Layer 6 of a small transformer language model trained on English Wikipedia (14 layers, counted from 0, width 128).
A neuron's activation on a vector x is GELU(weights . x + bias), where the dot is the dot product.

Input weights of the MLP neurons that the questions are about. A number n stands for (n - 500) times 0.0017.
n0 (bias -0.057): 333,434,604,543,287,686,345,478,518,542,453,550,478,409,443,331,295,274,565,315,641,486,297,441,529,622,588,473,639,385,281,489,485,571,631,682,585,344,452,428,451,467,564,449,587,408,705,722,522,597,608,699,445,532,408,357,706,750,455,354,471,500,378,350,482,691,665,500,441,507,303,478,584,437,379,285,361,493,399,611,454,431,361,464,554,486,366,529,496,429,442,567,433,372,610,613,643,547,309,390,433,496,627,308,485,275,372,372,493,714,567,713,558,767,535,628,626,433,528,661,360,541,489,589,617,388,493,562
n7 (bias -0.119): 490,609,381,368,486,684,385,701,453,474,564,507,411,631,503,592,642,599,331,556,497,562,217,435,537,500,792,528,550,438,571,685,638,549,646,531,435,605,583,383,577,493,507,500,442,278,487,604,420,380,461,500,418,526,483,507,358,480,455,290,419,635,404,425,674,716,507,412,507,428,558,452,409,425,617,590,380,594,617,436,385,712,721,460,397,480,429,422,507,456,439,513,457,314,695,361,400,602,452,503,375,694,592,530,262,496,558,360,681,397,454,362,581,277,454,736,462,579,549,593,470,673,534,483,408,497,629,355
n14 (bias -0.047): 401,572,536,651,302,469,717,558,483,748,483,473,559,331,531,440,477,396,431,450,379,428,671,539,310,480,726,370,588,612,365,578,500,340,493,486,486,600,294,578,646,648,610,397,627,483,430,623,307,500,526,486,648,530,385,618,497,571,457,564,631,503,521,474,201,541,503,522,395,549,356,411,668,560,628,480,361,467,359,622,577,411,538,567,713,596,541,438,361,586,507,660,530,406,409,668,297,407,486,406,507,473,648,644,651,741,552,399,436,341,620,510,510,389,457,461,294,733,500,392,439,506,427,449,383,322,497,709
n24 (bias -0.084): 390,396,609,469,393,507,694,624,589,634,589,458,403,787,617,729,237,575,518,469,398,534,660,459,698,704,399,620,493,547,503,631,573,338,364,407,580,364,373,387,349,546,531,651,747,763,416,529,332,624,483,514,435,372,644,183,521,651,627,408,486,395,369,411,455,496,377,678,540,370,469,360,497,479,486,405,482,377,350,415,348,518,583,612,567,592,514,532,504,371,752,417,510,342,480,543,528,586,395,297,323,412,525,436,526,489,500,594,309,760,393,433,429,584,559,473,510,560,363,539,546,470,471,342,439,681,542,446
n34 (bias -0.095): 574,685,278,451,445,670,556,344,443,574,477,681,485,459,523,485,526,374,477,500,555,570,445,687,303,421,352,653,545,391,437,584,625,441,373,619,395,554,539,371,250,450,478,465,581,837,511,617,445,439,544,607,554,444,705,272,594,662,658,464,377,445,668,463,470,279,761,642,352,320,496,473,254,511,628,239,440,511,207,473,351,527,372,526,670,325,515,496,625,536,656,489,459,387,460,630,485,631,492,613,370,439,504,515,453,353,824,461,682,560,251,500,699,425,336,694,428,532,739,651,572,479,616,338,488,412,504,404
n66 (bias -0.057): 460,357,285,391,575,651,345,514,438,490,413,459,384,561,541,480,410,548,441,602,652,317,723,487,466,678,444,412,473,404,576,459,281,399,458,465,683,538,641,510,824,524,385,601,507,658,653,457,269,490,503,413,413,537,454,475,510,668,473,504,403,404,624,537,416,493,596,642,567,523,566,559,593,348,460,277,455,390,604,486,658,614,277,537,750,514,580,507,424,687,618,520,564,442,447,385,582,595,310,653,443,387,657,465,571,428,626,247,682,626,264,493,639,254,527,437,487,500,691,466,493,409,350,510,476,365,514,583
n71 (bias 0.000): 409,633,563,568,543,486,544,614,490,661,514,600,658,429,282,469,440,615,367,644,493,584,354,450,590,372,443,518,322,479,427,403,500,684,679,402,649,328,486,358,493,591,157,440,493,511,333,375,317,607,436,462,398,605,705,468,613,380,490,467,629,619,600,463,507,389,500,419,464,379,480,714,617,659,620,448,314,322,523,542,470,396,500,500,273,462,679,619,323,562,545,561,296,521,573,500,500,577,245,551,568,393,335,660,639,691,387,504,541,582,537,538,759,486,296,513,516,328,480,710,680,490,493,428,535,427,493,402
n99 (bias -0.087): 537,553,523,678,670,770,435,642,664,574,483,376,373,300,625,418,517,725,377,552,600,419,518,527,562,476,528,515,411,504,359,427,354,569,373,662,312,584,643,517,395,532,514,444,665,567,483,572,489,656,598,385,475,286,362,422,452,321,598,467,686,636,529,439,364,661,645,377,539,699,396,658,402,503,513,372,597,830,372,542,449,493,660,466,331,486,437,349,430,588,660,469,415,538,384,342,421,440,301,521,292,670,282,696,496,507,539,560,479,466,527,371,546,321,561,406,408,523,513,573,650,497,539,348,362,448,411,532
n117 (bias -0.118): 414,564,493,420,358,346,370,474,448,504,749,445,432,676,636,562,407,602,459,267,716,489,508,472,669,331,372,668,394,382,500,541,504,542,384,635,508,590,398,529,500,470,478,522,496,594,533,633,633,647,382,429,594,583,398,650,613,522,314,381,388,567,368,493,287,237,386,662,292,436,560,433,593,673,447,507,551,671,365,437,276,556,552,361,504,522,373,298,485,573,552,453,565,237,570,664,482,627,666,511,551,518,549,381,378,473,447,237,401,793,572,430,258,526,645,472,685,600,418,430,611,285,260,489,560,800,507,626
n141 (bias -0.066): 466,526,451,475,344,602,478,407,465,671,439,471,454,638,551,657,522,521,432,297,641,416,401,426,685,717,320,541,443,474,515,494,543,600,655,347,726,503,543,395,447,568,613,292,604,520,428,672,341,458,596,655,643,528,467,510,547,614,388,396,510,494,677,559,312,442,423,443,651,528,457,445,677,372,543,315,624,423,605,426,334,574,506,313,506,471,432,584,442,524,423,412,563,313,647,513,560,438,471,433,290,459,574,387,638,473,614,575,181,402,506,583,484,614,547,515,397,536,438,685,500,512,477,392,386,606,547,668
n151 (bias -0.144): 410,673,728,435,395,500,409,706,500,806,652,215,690,534,628,374,560,399,531,538,399,571,536,339,581,601,540,558,435,424,518,554,424,411,370,539,273,622,420,326,541,676,256,642,296,433,557,584,508,589,553,785,520,371,500,579,489,720,444,423,559,444,365,579,318,539,508,573,142,481,481,410,466,489,560,794,631,425,529,450,679,523,577,454,488,434,610,421,368,580,406,302,332,616,574,221,442,453,353,700,504,384,469,531,452,439,571,480,372,558,580,383,582,315,340,470,577,697,621,620,372,445,303,415,567,804,588,817
n263 (bias -0.052): 433,558,648,143,520,500,545,631,554,511,368,531,692,646,573,643,593,482,814,530,448,545,468,526,389,492,528,529,496,567,355,454,847,348,488,601,158,418,532,496,584,446,515,527,430,512,470,345,544,627,504,539,562,451,323,488,610,168,548,452,640,677,666,541,436,326,684,493,792,358,422,418,504,425,578,339,274,426,370,235,474,423,594,683,477,504,403,430,319,446,485,440,757,435,606,655,710,523,351,603,455,653,519,523,445,472,406,190,642,565,477,677,582,504,485,815,366,565,549,427,596,359,687,439,387,407,447,465
n279 (bias -0.091): 399,408,305,455,692,615,298,521,496,473,212,594,408,558,423,380,672,545,317,289,718,689,579,301,591,726,597,441,483,331,410,476,475,591,334,560,436,433,525,524,456,655,603,553,500,507,404,464,601,354,646,626,631,657,479,682,538,330,591,281,387,420,496,402,500,581,455,461,410,656,218,412,351,640,416,556,580,561,395,549,503,514,293,379,576,496,465,436,514,389,335,510,545,469,613,599,618,677,529,490,606,636,532,581,266,628,404,375,444,483,425,476,521,313,541,624,454,716,605,538,441,493,557,653,688,440,459,451
n287 (bias -0.073): 405,569,663,359,520,744,504,598,565,471,462,283,439,331,598,441,489,580,580,384,478,445,663,296,410,613,612,576,530,477,549,311,357,240,656,557,523,519,469,786,484,454,570,450,588,308,355,481,566,748,467,371,569,563,258,596,694,537,664,338,351,702,748,482,533,837,538,711,620,551,547,538,328,559,453,523,414,624,504,500,607,462,589,582,826,466,416,527,474,528,659,633,522,541,543,347,549,370,230,619,463,410,386,276,473,673,558,319,526,410,566,288,409,395,308,631,546,521,489,688,530,394,515,320,450,405,392,355
n288 (bias -0.137): 199,538,436,511,642,559,424,715,507,590,407,441,466,561,456,692,253,634,687,679,710,486,728,461,389,666,557,622,628,584,469,478,633,531,785,598,322,511,667,578,616,463,536,492,597,836,460,595,404,415,619,586,278,265,542,372,357,279,453,573,855,496,614,360,417,522,382,552,295,364,500,493,522,475,468,445,511,346,521,485,478,500,378,511,574,741,650,733,578,330,396,489,478,412,496,373,496,545,466,467,373,375,481,560,496,542,481,489,408,573,351,652,444,445,522,443,500,430,342,305,437,368,477,544,500,533,215,347
n314 (bias -0.040): 433,476,695,578,643,586,791,603,389,527,476,524,549,456,490,307,407,459,576,589,556,520,408,593,472,332,662,270,401,465,484,383,769,428,556,371,507,305,426,462,486,570,686,483,615,613,415,507,407,531,678,476,553,473,595,366,551,431,473,356,437,758,387,380,473,500,435,481,415,497,407,636,654,507,334,634,394,333,519,438,540,621,558,401,575,542,490,678,755,539,379,524,486,449,349,503,661,511,539,459,530,527,479,583,681,262,609,398,775,459,500,376,406,244,628,653,386,280,403,503,645,500,465,497,703,309,439,500
n328 (bias -0.040): 514,566,296,496,421,658,663,597,449,686,569,464,592,373,540,323,535,250,384,479,476,524,559,490,244,583,482,477,507,559,527,323,356,481,478,624,692,139,544,468,549,547,634,372,401,397,354,660,504,712,619,504,643,489,551,518,696,640,350,669,627,441,334,510,563,446,310,456,426,269,493,664,531,359,556,690,611,538,422,417,500,637,564,660,489,439,416,599,489,568,272,631,504,479,459,380,522,449,832,482,560,601,547,391,415,586,599,349,475,736,408,287,536,654,465,431,343,585,584,575,543,344,229,378,471,464,411,562
n407 (bias -0.073): 526,593,321,583,405,546,444,264,259,452,584,258,589,582,313,750,500,433,680,379,566,533,492,518,496,538,504,565,658,547,272,519,375,524,723,380,562,469,445,614,552,488,332,662,535,477,451,488,213,728,507,531,523,533,162,403,583,613,570,472,442,635,649,552,656,454,656,536,637,426,405,550,360,515,408,576,186,688,640,595,452,553,489,598,666,393,550,523,584,525,18,579,571,409,591,281,617,423,469,636,537,458,504,354,610,532,326,360,793,504,645,244,492,572,549,584,604,668,478,477,443,615,570,413,562,577,496,581
n454 (bias -0.069): 593,467,534,465,513,692,623,561,458,497,652,490,386,381,371,427,568,333,552,351,645,543,398,419,461,481,451,384,560,477,376,523,441,587,529,565,418,302,550,510,517,581,664,311,474,474,573,579,520,487,381,390,353,582,598,585,548,494,435,661,532,608,286,484,516,674,365,524,368,416,410,552,506,487,562,327,442,413,443,288,553,739,518,462,672,710,549,451,429,575,636,658,585,334,359,445,433,317,648,551,620,586,308,603,377,423,693,657,487,494,604,442,562,417,450,404,649,470,363,730,513,252,575,621,507,523,560,506
n458 (bias -0.140): 442,435,513,798,177,573,460,719,624,620,762,564,593,504,646,715,641,221,412,618,491,270,528,412,610,732,669,829,505,364,475,390,298,591,440,597,219,292,533,441,237,283,320,570,454,771,689,415,169,459,487,638,523,496,575,486,459,391,695,500,412,544,293,615,411,702,732,474,631,669,372,648,602,455,465,627,737,655,457,166,455,440,384,514,582,583,731,658,541,440,427,473,464,278,517,509,263,458,257,631,643,541,398,555,547,533,584,775,564,477,357,326,445,577,321,592,513,401,163,327,523,638,537,636,681,652,283,76
n468 (bias -0.158): 446,496,493,522,543,582,559,425,459,482,492,263,546,453,679,269,374,441,587,563,772,327,366,273,571,585,443,294,637,350,342,418,420,309,236,455,592,402,209,332,531,602,463,402,489,420,386,715,319,604,489,722,587,420,508,306,596,441,413,336,436,432,561,684,529,369,392,629,508,605,726,576,771,493,345,444,348,525,514,556,584,496,461,541,519,451,413,477,634,535,444,496,640,655,407,372,493,595,641,589,624,448,424,459,619,418,439,687,496,685,617,522,557,319,529,583,514,822,565,363,302,440,765,515,678,684,471,568
n490 (bias -0.134): 485,415,400,496,401,540,465,528,432,361,696,377,727,403,604,563,523,563,717,737,431,592,807,427,627,369,480,462,468,504,504,508,426,475,500,569,561,290,340,524,279,508,516,767,573,476,539,496,541,520,744,404,601,667,467,435,587,452,512,404,476,580,500,284,95,628,377,716,708,535,611,524,500,309,588,508,472,465,650,384,297,648,410,488,520,576,830,504,404,429,688,508,210,547,374,226,314,370,512,760,375,496,371,548,455,662,520,614,675,543,722,552,343,385,477,565,587,343,454,409,564,800,184,445,597,528,421,596
n500 (bias -0.107): 393,358,348,624,412,533,449,301,337,654,381,482,605,604,688,417,681,568,474,609,571,763,526,443,596,643,579,317,555,231,520,371,659,435,388,679,515,504,530,629,696,585,435,369,466,586,355,515,237,618,453,548,395,371,384,376,475,452,347,604,474,493,530,318,482,171,485,548,307,496,387,426,489,280,546,746,646,718,403,581,601,507,638,518,595,744,437,440,165,403,385,637,453,613,655,470,463,380,323,336,500,592,474,526,546,496,448,707,518,387,644,504,541,522,486,730,535,434,593,566,541,348,466,690,481,456,540,478
n504 (bias -0.048): 446,706,485,661,566,611,465,349,396,577,636,433,633,624,416,344,116,691,444,457,603,631,516,703,611,401,602,428,500,410,639,365,627,728,375,548,634,528,422,821,504,697,371,202,315,650,410,709,216,500,473,428,423,496,350,699,347,334,642,828,673,550,529,423,547,452,345,715,524,353,274,576,500,648,550,258,314,388,373,492,477,368,481,665,623,428,544,468,603,552,652,434,594,508,428,580,599,342,341,622,438,690,536,540,377,405,468,313,714,425,504,380,331,429,473,477,489,597,338,524,396,732,573,453,468,556,417,432
n505 (bias -0.071): 659,640,396,545,541,451,429,477,497,705,553,412,587,535,401,584,433,552,487,620,532,347,585,306,428,533,618,305,412,649,570,418,530,497,377,293,490,660,706,346,387,603,558,547,680,540,289,612,395,303,385,497,440,699,611,460,435,556,334,655,487,465,426,420,596,517,530,491,652,471,383,570,296,403,519,218,477,411,661,352,255,460,596,454,562,427,483,463,599,503,675,338,724,556,513,626,533,517,668,383,429,566,573,656,534,500,574,288,562,572,471,437,480,493,484,500,366,546,398,543,368,491,634,598,543,454,406,663

Each question shows a token from some text and the vector x that enters the MLP there. A number n stands for (n - 500) times 0.0093.

"che": 653,547,588,483,536,397,405,424,421,337,632,484,536,504,344,494,509,670,459,342,400,425,476,593,524,434,451,427,876,515,534,615,609,510,553,447,580,429,634,746,485,476,572,633,417,521,650,385,467,496,515,340,602,669,417,489,302,540,493,682,568,91,529,767,514,602,587,247,558,533,587,554,521,412,319,472,517,571,441,514,477,280,388,371,466,508,425,650,649,408,543,472,461,465,477,408,586,604,531,381,672,293,630,545,490,453,551,384,545,438,429,495,552,350,743,415,613,447,676,511,531,211,439,437,543,469,427,454
Which neuron lights up most? n66

"\n": 558,719,628,673,527,369,587,575,552,508,524,549,553,416,624,289,568,620,505,414,524,631,547,552,337,422,510,410,744,508,761,507,513,566,440,701,603,439,556,489,491,470,493,619,428,470,482,390,439,506,344,419,623,483,527,594,554,577,577,527,638,483,635,536,456,545,505,283,635,677,594,619,688,263,295,447,491,602,368,436,550,503,297,449,335,446,444,528,602,406,609,643,336,449,475,323,516,450,576,203,662,423,529,629,346,474,527,421,344,372,409,445,535,519,613,371,467,398,646,402,383,190,443,473,515,406,626,620
Which neuron lights up most? n328

" del": 482,656,617,609,569,438,589,524,458,407,336,538,389,450,495,451,495,710,283,504,510,455,501,546,441,497,505,379,660,756,687,424,609,538,434,529,446,392,540,605,578,420,351,610,560,462,537,392,529,379,443,526,687,650,571,576,369,498,495,454,533,487,517,702,462,656,488,251,653,613,654,576,603,331,452,534,441,682,414,422,447,449,396,478,690,369,254,442,583,183,584,588,296,463,705,462,534,406,444,377,730,462,654,377,498,574,581,467,495,526,416,629,561,499,606,207,636,277,634,412,477,240,422,460,548,500,557,425
The three highest activations, in order: n66, n287, n279

"t": 560,723,377,524,593,397,399,366,494,298,462,337,524,400,450,549,504,644,570,250,351,562,423,498,589,408,572,545,685,592,708,516,599,425,444,502,626,391,563,779,400,559,440,678,455,384,568,387,550,439,334,427,510,620,439,534,379,658,539,500,598,25,546,609,461,578,717,371,591,612,756,595,489,387,478,458,516,587,491,593,502,305,372,476,462,533,450,499,612,486,534,507,389,532,538,372,532,485,511,404,683,424,534,675,509,467,569,374,394,487,515,439,555,333,699,387,614,307,519,512,517,194,457,417,529,566,613,586
Which neuron lights up most? n66

" |": 573,708,546,660,490,452,485,535,415,433,647,481,536,292,479,437,606,611,461,466,451,576,357,584,494,366,491,512,809,515,711,506,634,517,408,460,533,323,627,689,593,472,454,541,450,452,473,407,505,554,377,387,598,647,461,401,318,517,468,455,655,349,588,495,579,612,528,176,688,570,473,696,665,410,486,437,512,504,515,499,576,454,409,584,506,431,314,486,593,409,514,555,415,483,553,367,580,496,654,262,721,425,598,522,372,392,581,425,477,416,558,518,497,613,658,375,596,163,585,491,463,129,445,433,394,414,714,504
Which neuron lights up most? n328

" win": 502,737,618,391,457,366,499,485,626,418,638,491,496,581,434,368,583,653,510,435,267,472,575,539,545,357,508,378,741,529,726,486,661,629,360,526,428,372,463,526,438,558,586,615,606,480,566,374,500,447,410,504,551,632,586,489,499,540,591,530,630,351,467,628,561,613,560,415,533,749,769,586,570,483,488,417,457,393,379,433,536,365,295,581,428,502,353,509,596,475,690,435,343,462,624,405,625,558,597,293,567,372,524,528,251,354,572,566,447,384,512,448,583,572,797,325,621,333,617,290,412,393,357,517,390,379,505,479
Which neuron lights up most? n24

" a": 533,754,666,621,549,416,467,576,389,541,338,513,467,441,508,473,619,611,399,400,483,512,517,411,494,483,431,438,641,620,673,484,617,567,413,642,556,440,546,446,508,590,508,556,613,468,520,416,554,467,526,466,665,596,561,443,443,456,516,619,597,379,579,596,533,635,391,319,689,569,595,543,626,274,257,365,384,600,243,474,446,362,381,443,483,443,409,422,669,336,635,571,185,527,445,437,504,547,530,238,739,430,542,385,479,490,643,407,404,328,552,515,443,526,649,416,816,385,739,440,484,317,420,457,509,428,732,427
Which neuron lights up most? n0

"on": 606,660,576,479,388,610,504,362,499,344,392,508,458,506,498,483,563,749,535,286,379,453,426,604,512,218,533,395,649,507,555,598,656,494,525,561,668,451,613,632,552,502,370,641,459,389,422,446,494,465,458,574,546,715,343,652,373,509,393,575,606,385,449,723,709,705,529,266,586,723,692,627,598,464,353,355,447,474,280,542,500,407,258,490,376,412,591,457,425,521,582,534,425,547,454,409,603,514,649,220,579,342,520,594,351,485,404,488,586,296,516,448,399,551,684,418,573,297,706,585,434,401,525,397,525,504,618,539
Which two neurons fire most, strongest first? n504, n407

" h": 442,701,655,505,632,417,466,404,507,372,492,560,494,550,583,398,597,712,469,414,436,517,464,556,558,478,622,365,762,500,696,610,652,572,528,552,488,448,627,569,320,568,431,501,447,559,413,408,427,477,445,449,598,464,546,503,394,353,470,541,530,340,624,525,550,559,402,244,595,654,820,479,502,431,244,589,500,528,215,443,461,416,485,566,444,507,435,562,622,293,521,613,273,605,486,367,529,668,448,245,584,444,740,422,401,437,622,503,401,404,569,636,456,505,593,413,647,376,469,497,513,165,402,542,524,449,665,467
Which neuron lights up most? n500

" of": 530,672,804,384,547,484,392,429,538,604,549,511,578,382,544,610,421,531,480,551,381,446,554,527,465,463,491,501,712,599,654,751,675,652,508,511,472,496,474,563,432,441,482,610,561,486,535,425,398,473,493,483,612,511,587,568,358,665,595,537,600,287,594,528,396,584,467,133,532,789,734,582,570,498,351,428,573,474,352,497,520,490,386,590,446,349,427,445,506,459,584,529,293,406,476,398,658,430,351,234,486,326,525,517,362,440,559,550,450,373,415,484,473,413,592,373,661,317,652,438,439,412,438,442,520,575,821,293
The three highest activations, in order: n24, n151, n99

"i": 723,601,478,648,434,284,504,396,413,361,411,415,553,438,447,575,416,600,636,484,369,480,383,570,472,375,590,447,727,503,595,441,651,603,536,630,628,417,687,584,434,514,370,664,383,601,456,434,448,555,423,457,504,658,479,740,269,611,509,555,553,457,513,663,513,674,593,314,512,523,661,457,579,412,223,488,458,439,239,464,538,392,371,412,457,528,480,473,614,437,519,535,375,594,661,482,439,476,498,133,664,272,594,507,328,534,436,417,485,426,538,566,519,513,626,518,514,244,575,603,589,271,481,512,531,660,647,559
Which neuron lights up most? n71

"atch": 565,616,484,647,336,328,502,474,506,258,470,392,459,449,495,426,610,637,513,590,294,463,468,649,439,368,604,414,573,426,657,577,553,492,457,603,391,394,539,654,291,612,550,643,430,516,451,388,483,488,463,364,567,528,644,532,385,667,590,660,582,453,491,790,778,715,528,468,457,439,733,559,631,473,371,489,398,450,361,446,601,410,369,475,331,356,459,664,640,520,540,570,380,591,618,359,658,566,604,275,661,307,620,520,292,401,600,535,514,321,527,577,438,577,571,445,564,365,535,439,402,361,371,427,634,469,591,459
Which two neurons fire most, strongest first? n314, n328

" the": 503,621,598,541,540,364,479,480,542,486,342,449,547,317,598,447,555,538,599,430,309,669,527,470,541,530,493,399,630,596,615,469,645,542,500,617,488,425,571,468,429,426,486,621,433,498,456,427,503,484,384,432,628,574,654,474,435,627,487,505,580,402,679,596,539,562,481,327,726,469,676,554,576,314,275,585,490,638,340,518,458,439,347,479,385,596,310,422,611,302,580,579,288,603,501,472,504,582,494,281,673,387,628,534,277,360,578,403,423,376,490,577,401,479,683,388,726,481,580,495,386,370,455,529,480,457,881,404
Which two neurons fire most, strongest first? n0, n500

" was": 551,623,595,500,487,327,590,560,394,506,595,463,577,438,487,463,633,568,527,447,496,419,411,720,593,448,534,518,661,621,634,586,648,592,431,546,446,472,514,560,484,479,434,545,627,420,573,459,493,316,463,507,542,716,388,535,400,571,505,492,572,367,577,652,592,661,494,269,598,535,669,546,731,282,419,468,336,624,380,488,422,310,253,502,453,426,334,426,587,436,643,504,243,377,510,429,585,432,545,128,639,391,605,560,401,478,597,450,310,403,516,478,618,646,670,367,613,439,758,409,555,179,459,438,497,427,693,548
Which neuron fires most, and how strongly? n0, at about 1

"wood": 547,750,627,547,415,500,482,474,500,248,441,453,612,566,508,516,517,515,624,508,342,494,386,657,419,348,544,460,578,568,620,684,663,509,308,462,536,361,605,734,381,581,526,694,396,281,588,315,410,559,455,338,572,600,474,597,482,562,630,555,596,391,446,673,555,664,634,354,493,692,740,444,595,447,314,377,433,585,402,406,523,403,213,496,420,528,514,524,560,390,603,579,304,471,581,482,511,605,681,272,631,351,547,520,418,438,444,450,546,321,562,516,440,399,650,335,571,303,665,513,514,287,464,545,519,554,540,486
Which neuron lights up most? n490

"3": 713,626,528,642,497,554,393,533,453,483,416,524,721,505,489,417,457,604,441,379,541,534,416,628,560,493,422,541,643,508,618,623,486,515,462,567,454,403,557,546,485,484,505,495,388,379,436,334,587,474,459,521,636,569,571,485,318,456,486,479,626,252,639,717,678,469,553,257,704,635,616,520,602,431,252,344,562,397,563,466,506,340,472,485,486,400,461,521,565,171,604,687,320,433,478,423,489,428,525,261,658,305,608,470,451,464,608,653,446,422,559,649,377,665,722,259,656,207,644,489,532,169,450,512,477,426,707,539
Which neuron lights up most? n141

" pre": 442,692,479,474,497,319,519,514,569,490,508,545,404,612,498,363,537,770,477,481,425,568,570,459,520,457,607,317,691,567,579,630,519,631,447,412,534,339,530,563,466,389,444,655,418,543,474,476,428,404,385,497,515,562,569,619,577,522,601,423,610,226,541,612,522,643,605,322,690,726,675,466,521,397,518,496,627,562,351,471,529,406,423,557,537,369,304,510,650,226,558,551,368,401,616,426,570,592,552,268,593,388,658,529,291,449,520,457,335,464,572,435,468,483,724,254,583,364,739,386,500,133,427,547,557,489,630,370
The three highest activations, in order: n279, n24, n117

" MP": 578,558,717,609,430,368,621,496,528,537,578,519,488,450,552,462,598,499,366,453,361,559,464,656,555,579,542,440,843,481,601,398,550,506,427,595,425,428,569,602,423,517,392,576,450,549,604,422,584,383,451,405,580,654,523,431,527,545,527,589,589,374,679,633,453,518,426,278,645,669,568,508,563,411,273,583,518,450,359,416,608,419,312,627,432,379,519,602,591,400,619,660,402,557,769,442,373,671,420,334,605,353,490,473,284,407,554,531,484,224,464,587,410,542,613,218,543,255,641,677,328,405,386,427,392,436,677,417
Which neuron fires most, and how strongly? n458, at about 1.6

" &": 611,672,667,587,520,335,564,579,414,361,639,505,444,263,486,489,638,638,486,436,426,482,362,532,406,467,594,454,680,479,720,551,585,628,488,646,562,448,593,557,440,445,528,636,370,484,525,414,435,496,381,341,437,495,506,591,345,558,531,564,613,254,492,618,602,737,606,289,555,537,785,490,708,404,317,407,411,580,348,423,616,485,294,352,398,541,360,595,504,309,650,611,409,445,638,394,587,523,622,193,632,538,540,431,461,549,466,438,521,430,527,559,561,410,610,337,625,149,500,641,556,283,556,363,431,462,657,396
Which neuron fires most, and how strongly? n454, at about 2.9

"ype": 481,562,634,609,501,399,479,557,507,322,512,539,472,382,555,409,610,572,426,319,275,488,468,613,372,469,539,407,708,559,682,586,483,518,223,514,479,360,667,622,473,418,461,545,382,444,461,411,569,360,589,431,580,651,678,572,604,427,519,516,742,341,660,690,457,608,460,503,601,795,559,592,545,384,380,528,507,489,372,465,569,329,471,464,489,361,460,544,654,352,634,588,375,472,597,426,494,530,581,338,677,374,480,386,386,325,706,364,387,282,421,657,465,609,737,382,714,361,575,537,422,586,352,561,506,518,572,451
Which neuron lights up most? n279

" k": 575,749,699,504,705,360,502,368,589,376,505,510,494,520,588,368,726,647,511,448,405,584,548,534,649,472,492,358,750,535,672,460,604,521,473,533,418,504,646,523,469,534,375,615,356,479,478,315,544,431,589,577,601,543,597,538,286,543,526,573,571,467,525,639,547,531,510,326,768,609,649,461,345,336,305,400,383,482,289,387,371,419,523,493,435,351,436,533,544,284,582,531,304,590,528,496,552,536,486,291,635,497,657,471,481,505,562,513,287,383,565,673,387,580,557,379,563,404,640,428,456,235,367,461,418,445,594,512
Which neuron lights up most? n263

"k": 676,700,593,686,441,335,419,554,548,453,526,547,527,509,532,484,541,609,409,422,291,470,618,508,592,194,443,375,833,521,675,372,630,622,515,473,390,421,625,546,481,524,439,749,551,281,483,363,560,468,538,497,598,615,511,563,329,618,537,593,574,391,591,640,512,470,580,423,620,650,640,495,486,337,358,416,415,626,428,426,378,416,466,523,606,399,495,481,517,335,575,449,351,609,723,530,571,538,352,338,669,459,541,523,380,386,462,484,567,435,552,404,357,501,556,496,624,464,567,420,518,258,301,544,351,615,473,473
Which neuron lights up most? n505

",": 625,713,694,558,572,365,557,623,645,490,565,551,588,384,488,483,609,644,432,625,443,532,437,557,412,400,522,392,791,532,749,484,638,508,443,591,436,521,474,472,512,418,490,581,470,459,591,394,371,396,394,499,538,440,513,539,404,502,615,498,532,315,557,674,478,638,391,279,623,559,606,722,627,305,481,369,459,584,364,474,468,543,259,524,390,589,389,449,631,348,486,527,212,512,576,416,503,593,624,236,577,486,592,537,397,315,517,399,498,397,465,524,459,441,719,279,537,478,655,453,502,367,426,456,333,618,719,457
Which neuron fires most, and how strongly? n7, at about 1.8

"oll": 487,612,643,815,498,431,387,436,570,386,411,491,625,545,448,448,466,653,446,247,442,611,464,480,602,601,547,390,698,578,633,638,642,438,394,486,479,521,501,603,327,571,440,617,329,417,651,271,374,408,418,495,495,551,617,508,340,670,498,490,705,216,507,595,577,529,605,326,610,595,538,569,637,610,337,748,544,524,443,555,588,323,271,497,379,455,466,545,632,333,571,571,284,543,561,457,400,544,503,455,467,448,712,533,423,510,663,475,443,294,480,411,609,406,561,415,727,427,452,552,410,283,386,494,529,420,669,443
Which neuron lights up most? n151

"v": 728,661,429,711,347,561,511,354,591,412,514,538,516,472,394,380,444,625,525,378,424,408,422,675,725,419,498,421,694,435,674,294,540,550,528,504,447,411,546,463,408,513,566,728,392,416,560,451,600,280,501,482,744,464,552,591,346,580,452,594,535,452,512,704,449,572,739,336,459,603,678,549,579,463,373,498,573,534,289,282,386,385,367,376,560,557,498,582,493,419,489,588,438,440,655,487,564,547,609,274,577,490,552,630,508,521,755,500,457,354,449,437,362,534,492,413,519,263,534,582,418,232,552,469,464,411,636,563
Which two neurons fire most, strongest first? n458, n141

" Pol": 664,618,563,585,463,386,609,561,572,398,461,389,572,362,658,384,544,619,521,423,447,680,497,551,459,569,583,436,832,489,579,598,551,570,392,486,478,407,502,669,506,536,476,594,538,520,526,408,496,414,293,670,573,581,553,423,329,492,478,505,493,319,651,569,597,489,573,291,591,647,632,589,653,469,228,556,437,453,41,431,469,507,334,454,472,395,412,516,651,252,756,533,253,502,450,372,538,566,488,372,645,444,547,464,415,469,648,572,418,278,512,536,490,504,648,420,560,447,621,546,389,461,434,581,286,523,624,474
Which two neurons fire most, strongest first? n468, n34

";": 540,633,627,630,573,486,651,605,531,519,549,514,529,318,614,330,581,619,450,444,497,559,399,547,408,390,454,461,801,444,643,543,599,491,373,632,480,391,603,486,534,482,439,598,498,501,500,454,437,522,303,418,650,480,439,507,469,570,467,500,640,353,637,644,487,724,442,345,730,598,637,675,702,371,278,358,503,624,451,457,558,460,280,418,332,461,407,542,570,320,596,564,354,556,577,414,595,465,543,160,681,488,578,554,402,516,512,430,350,370,410,490,550,519,655,321,496,287,558,423,432,224,477,406,436,499,715,568
Which neuron lights up most? n99

" He": 591,637,505,453,512,342,596,492,529,234,430,384,647,446,521,437,525,644,496,436,418,543,386,409,586,513,544,405,739,556,652,609,579,564,481,519,527,489,648,594,483,532,496,652,310,490,551,372,386,343,262,491,437,593,524,479,442,532,549,530,580,365,489,524,681,572,376,375,661,614,783,512,618,433,284,494,498,604,384,517,561,459,228,444,397,589,285,638,601,410,535,643,298,462,488,355,499,530,607,278,608,487,596,536,403,541,655,451,431,463,577,447,543,446,713,376,622,316,650,509,587,61,528,504,621,447,549,470
Which two neurons fire most, strongest first? n454, n468

" t": 573,697,539,533,545,411,503,315,576,285,591,507,508,563,528,335,715,691,438,280,331,571,501,457,596,450,555,461,841,556,759,554,657,492,431,536,525,422,625,408,291,449,406,647,435,563,475,404,500,427,384,489,628,547,680,516,504,511,454,523,596,264,549,574,448,484,489,381,642,578,668,532,460,417,393,410,422,466,294,497,517,446,444,592,405,511,431,462,662,294,591,590,366,500,567,363,569,605,526,353,499,446,641,573,355,446,619,425,288,434,499,664,535,446,689,417,696,328,517,530,422,202,454,552,484,490,713,403
Which neuron lights up most? n34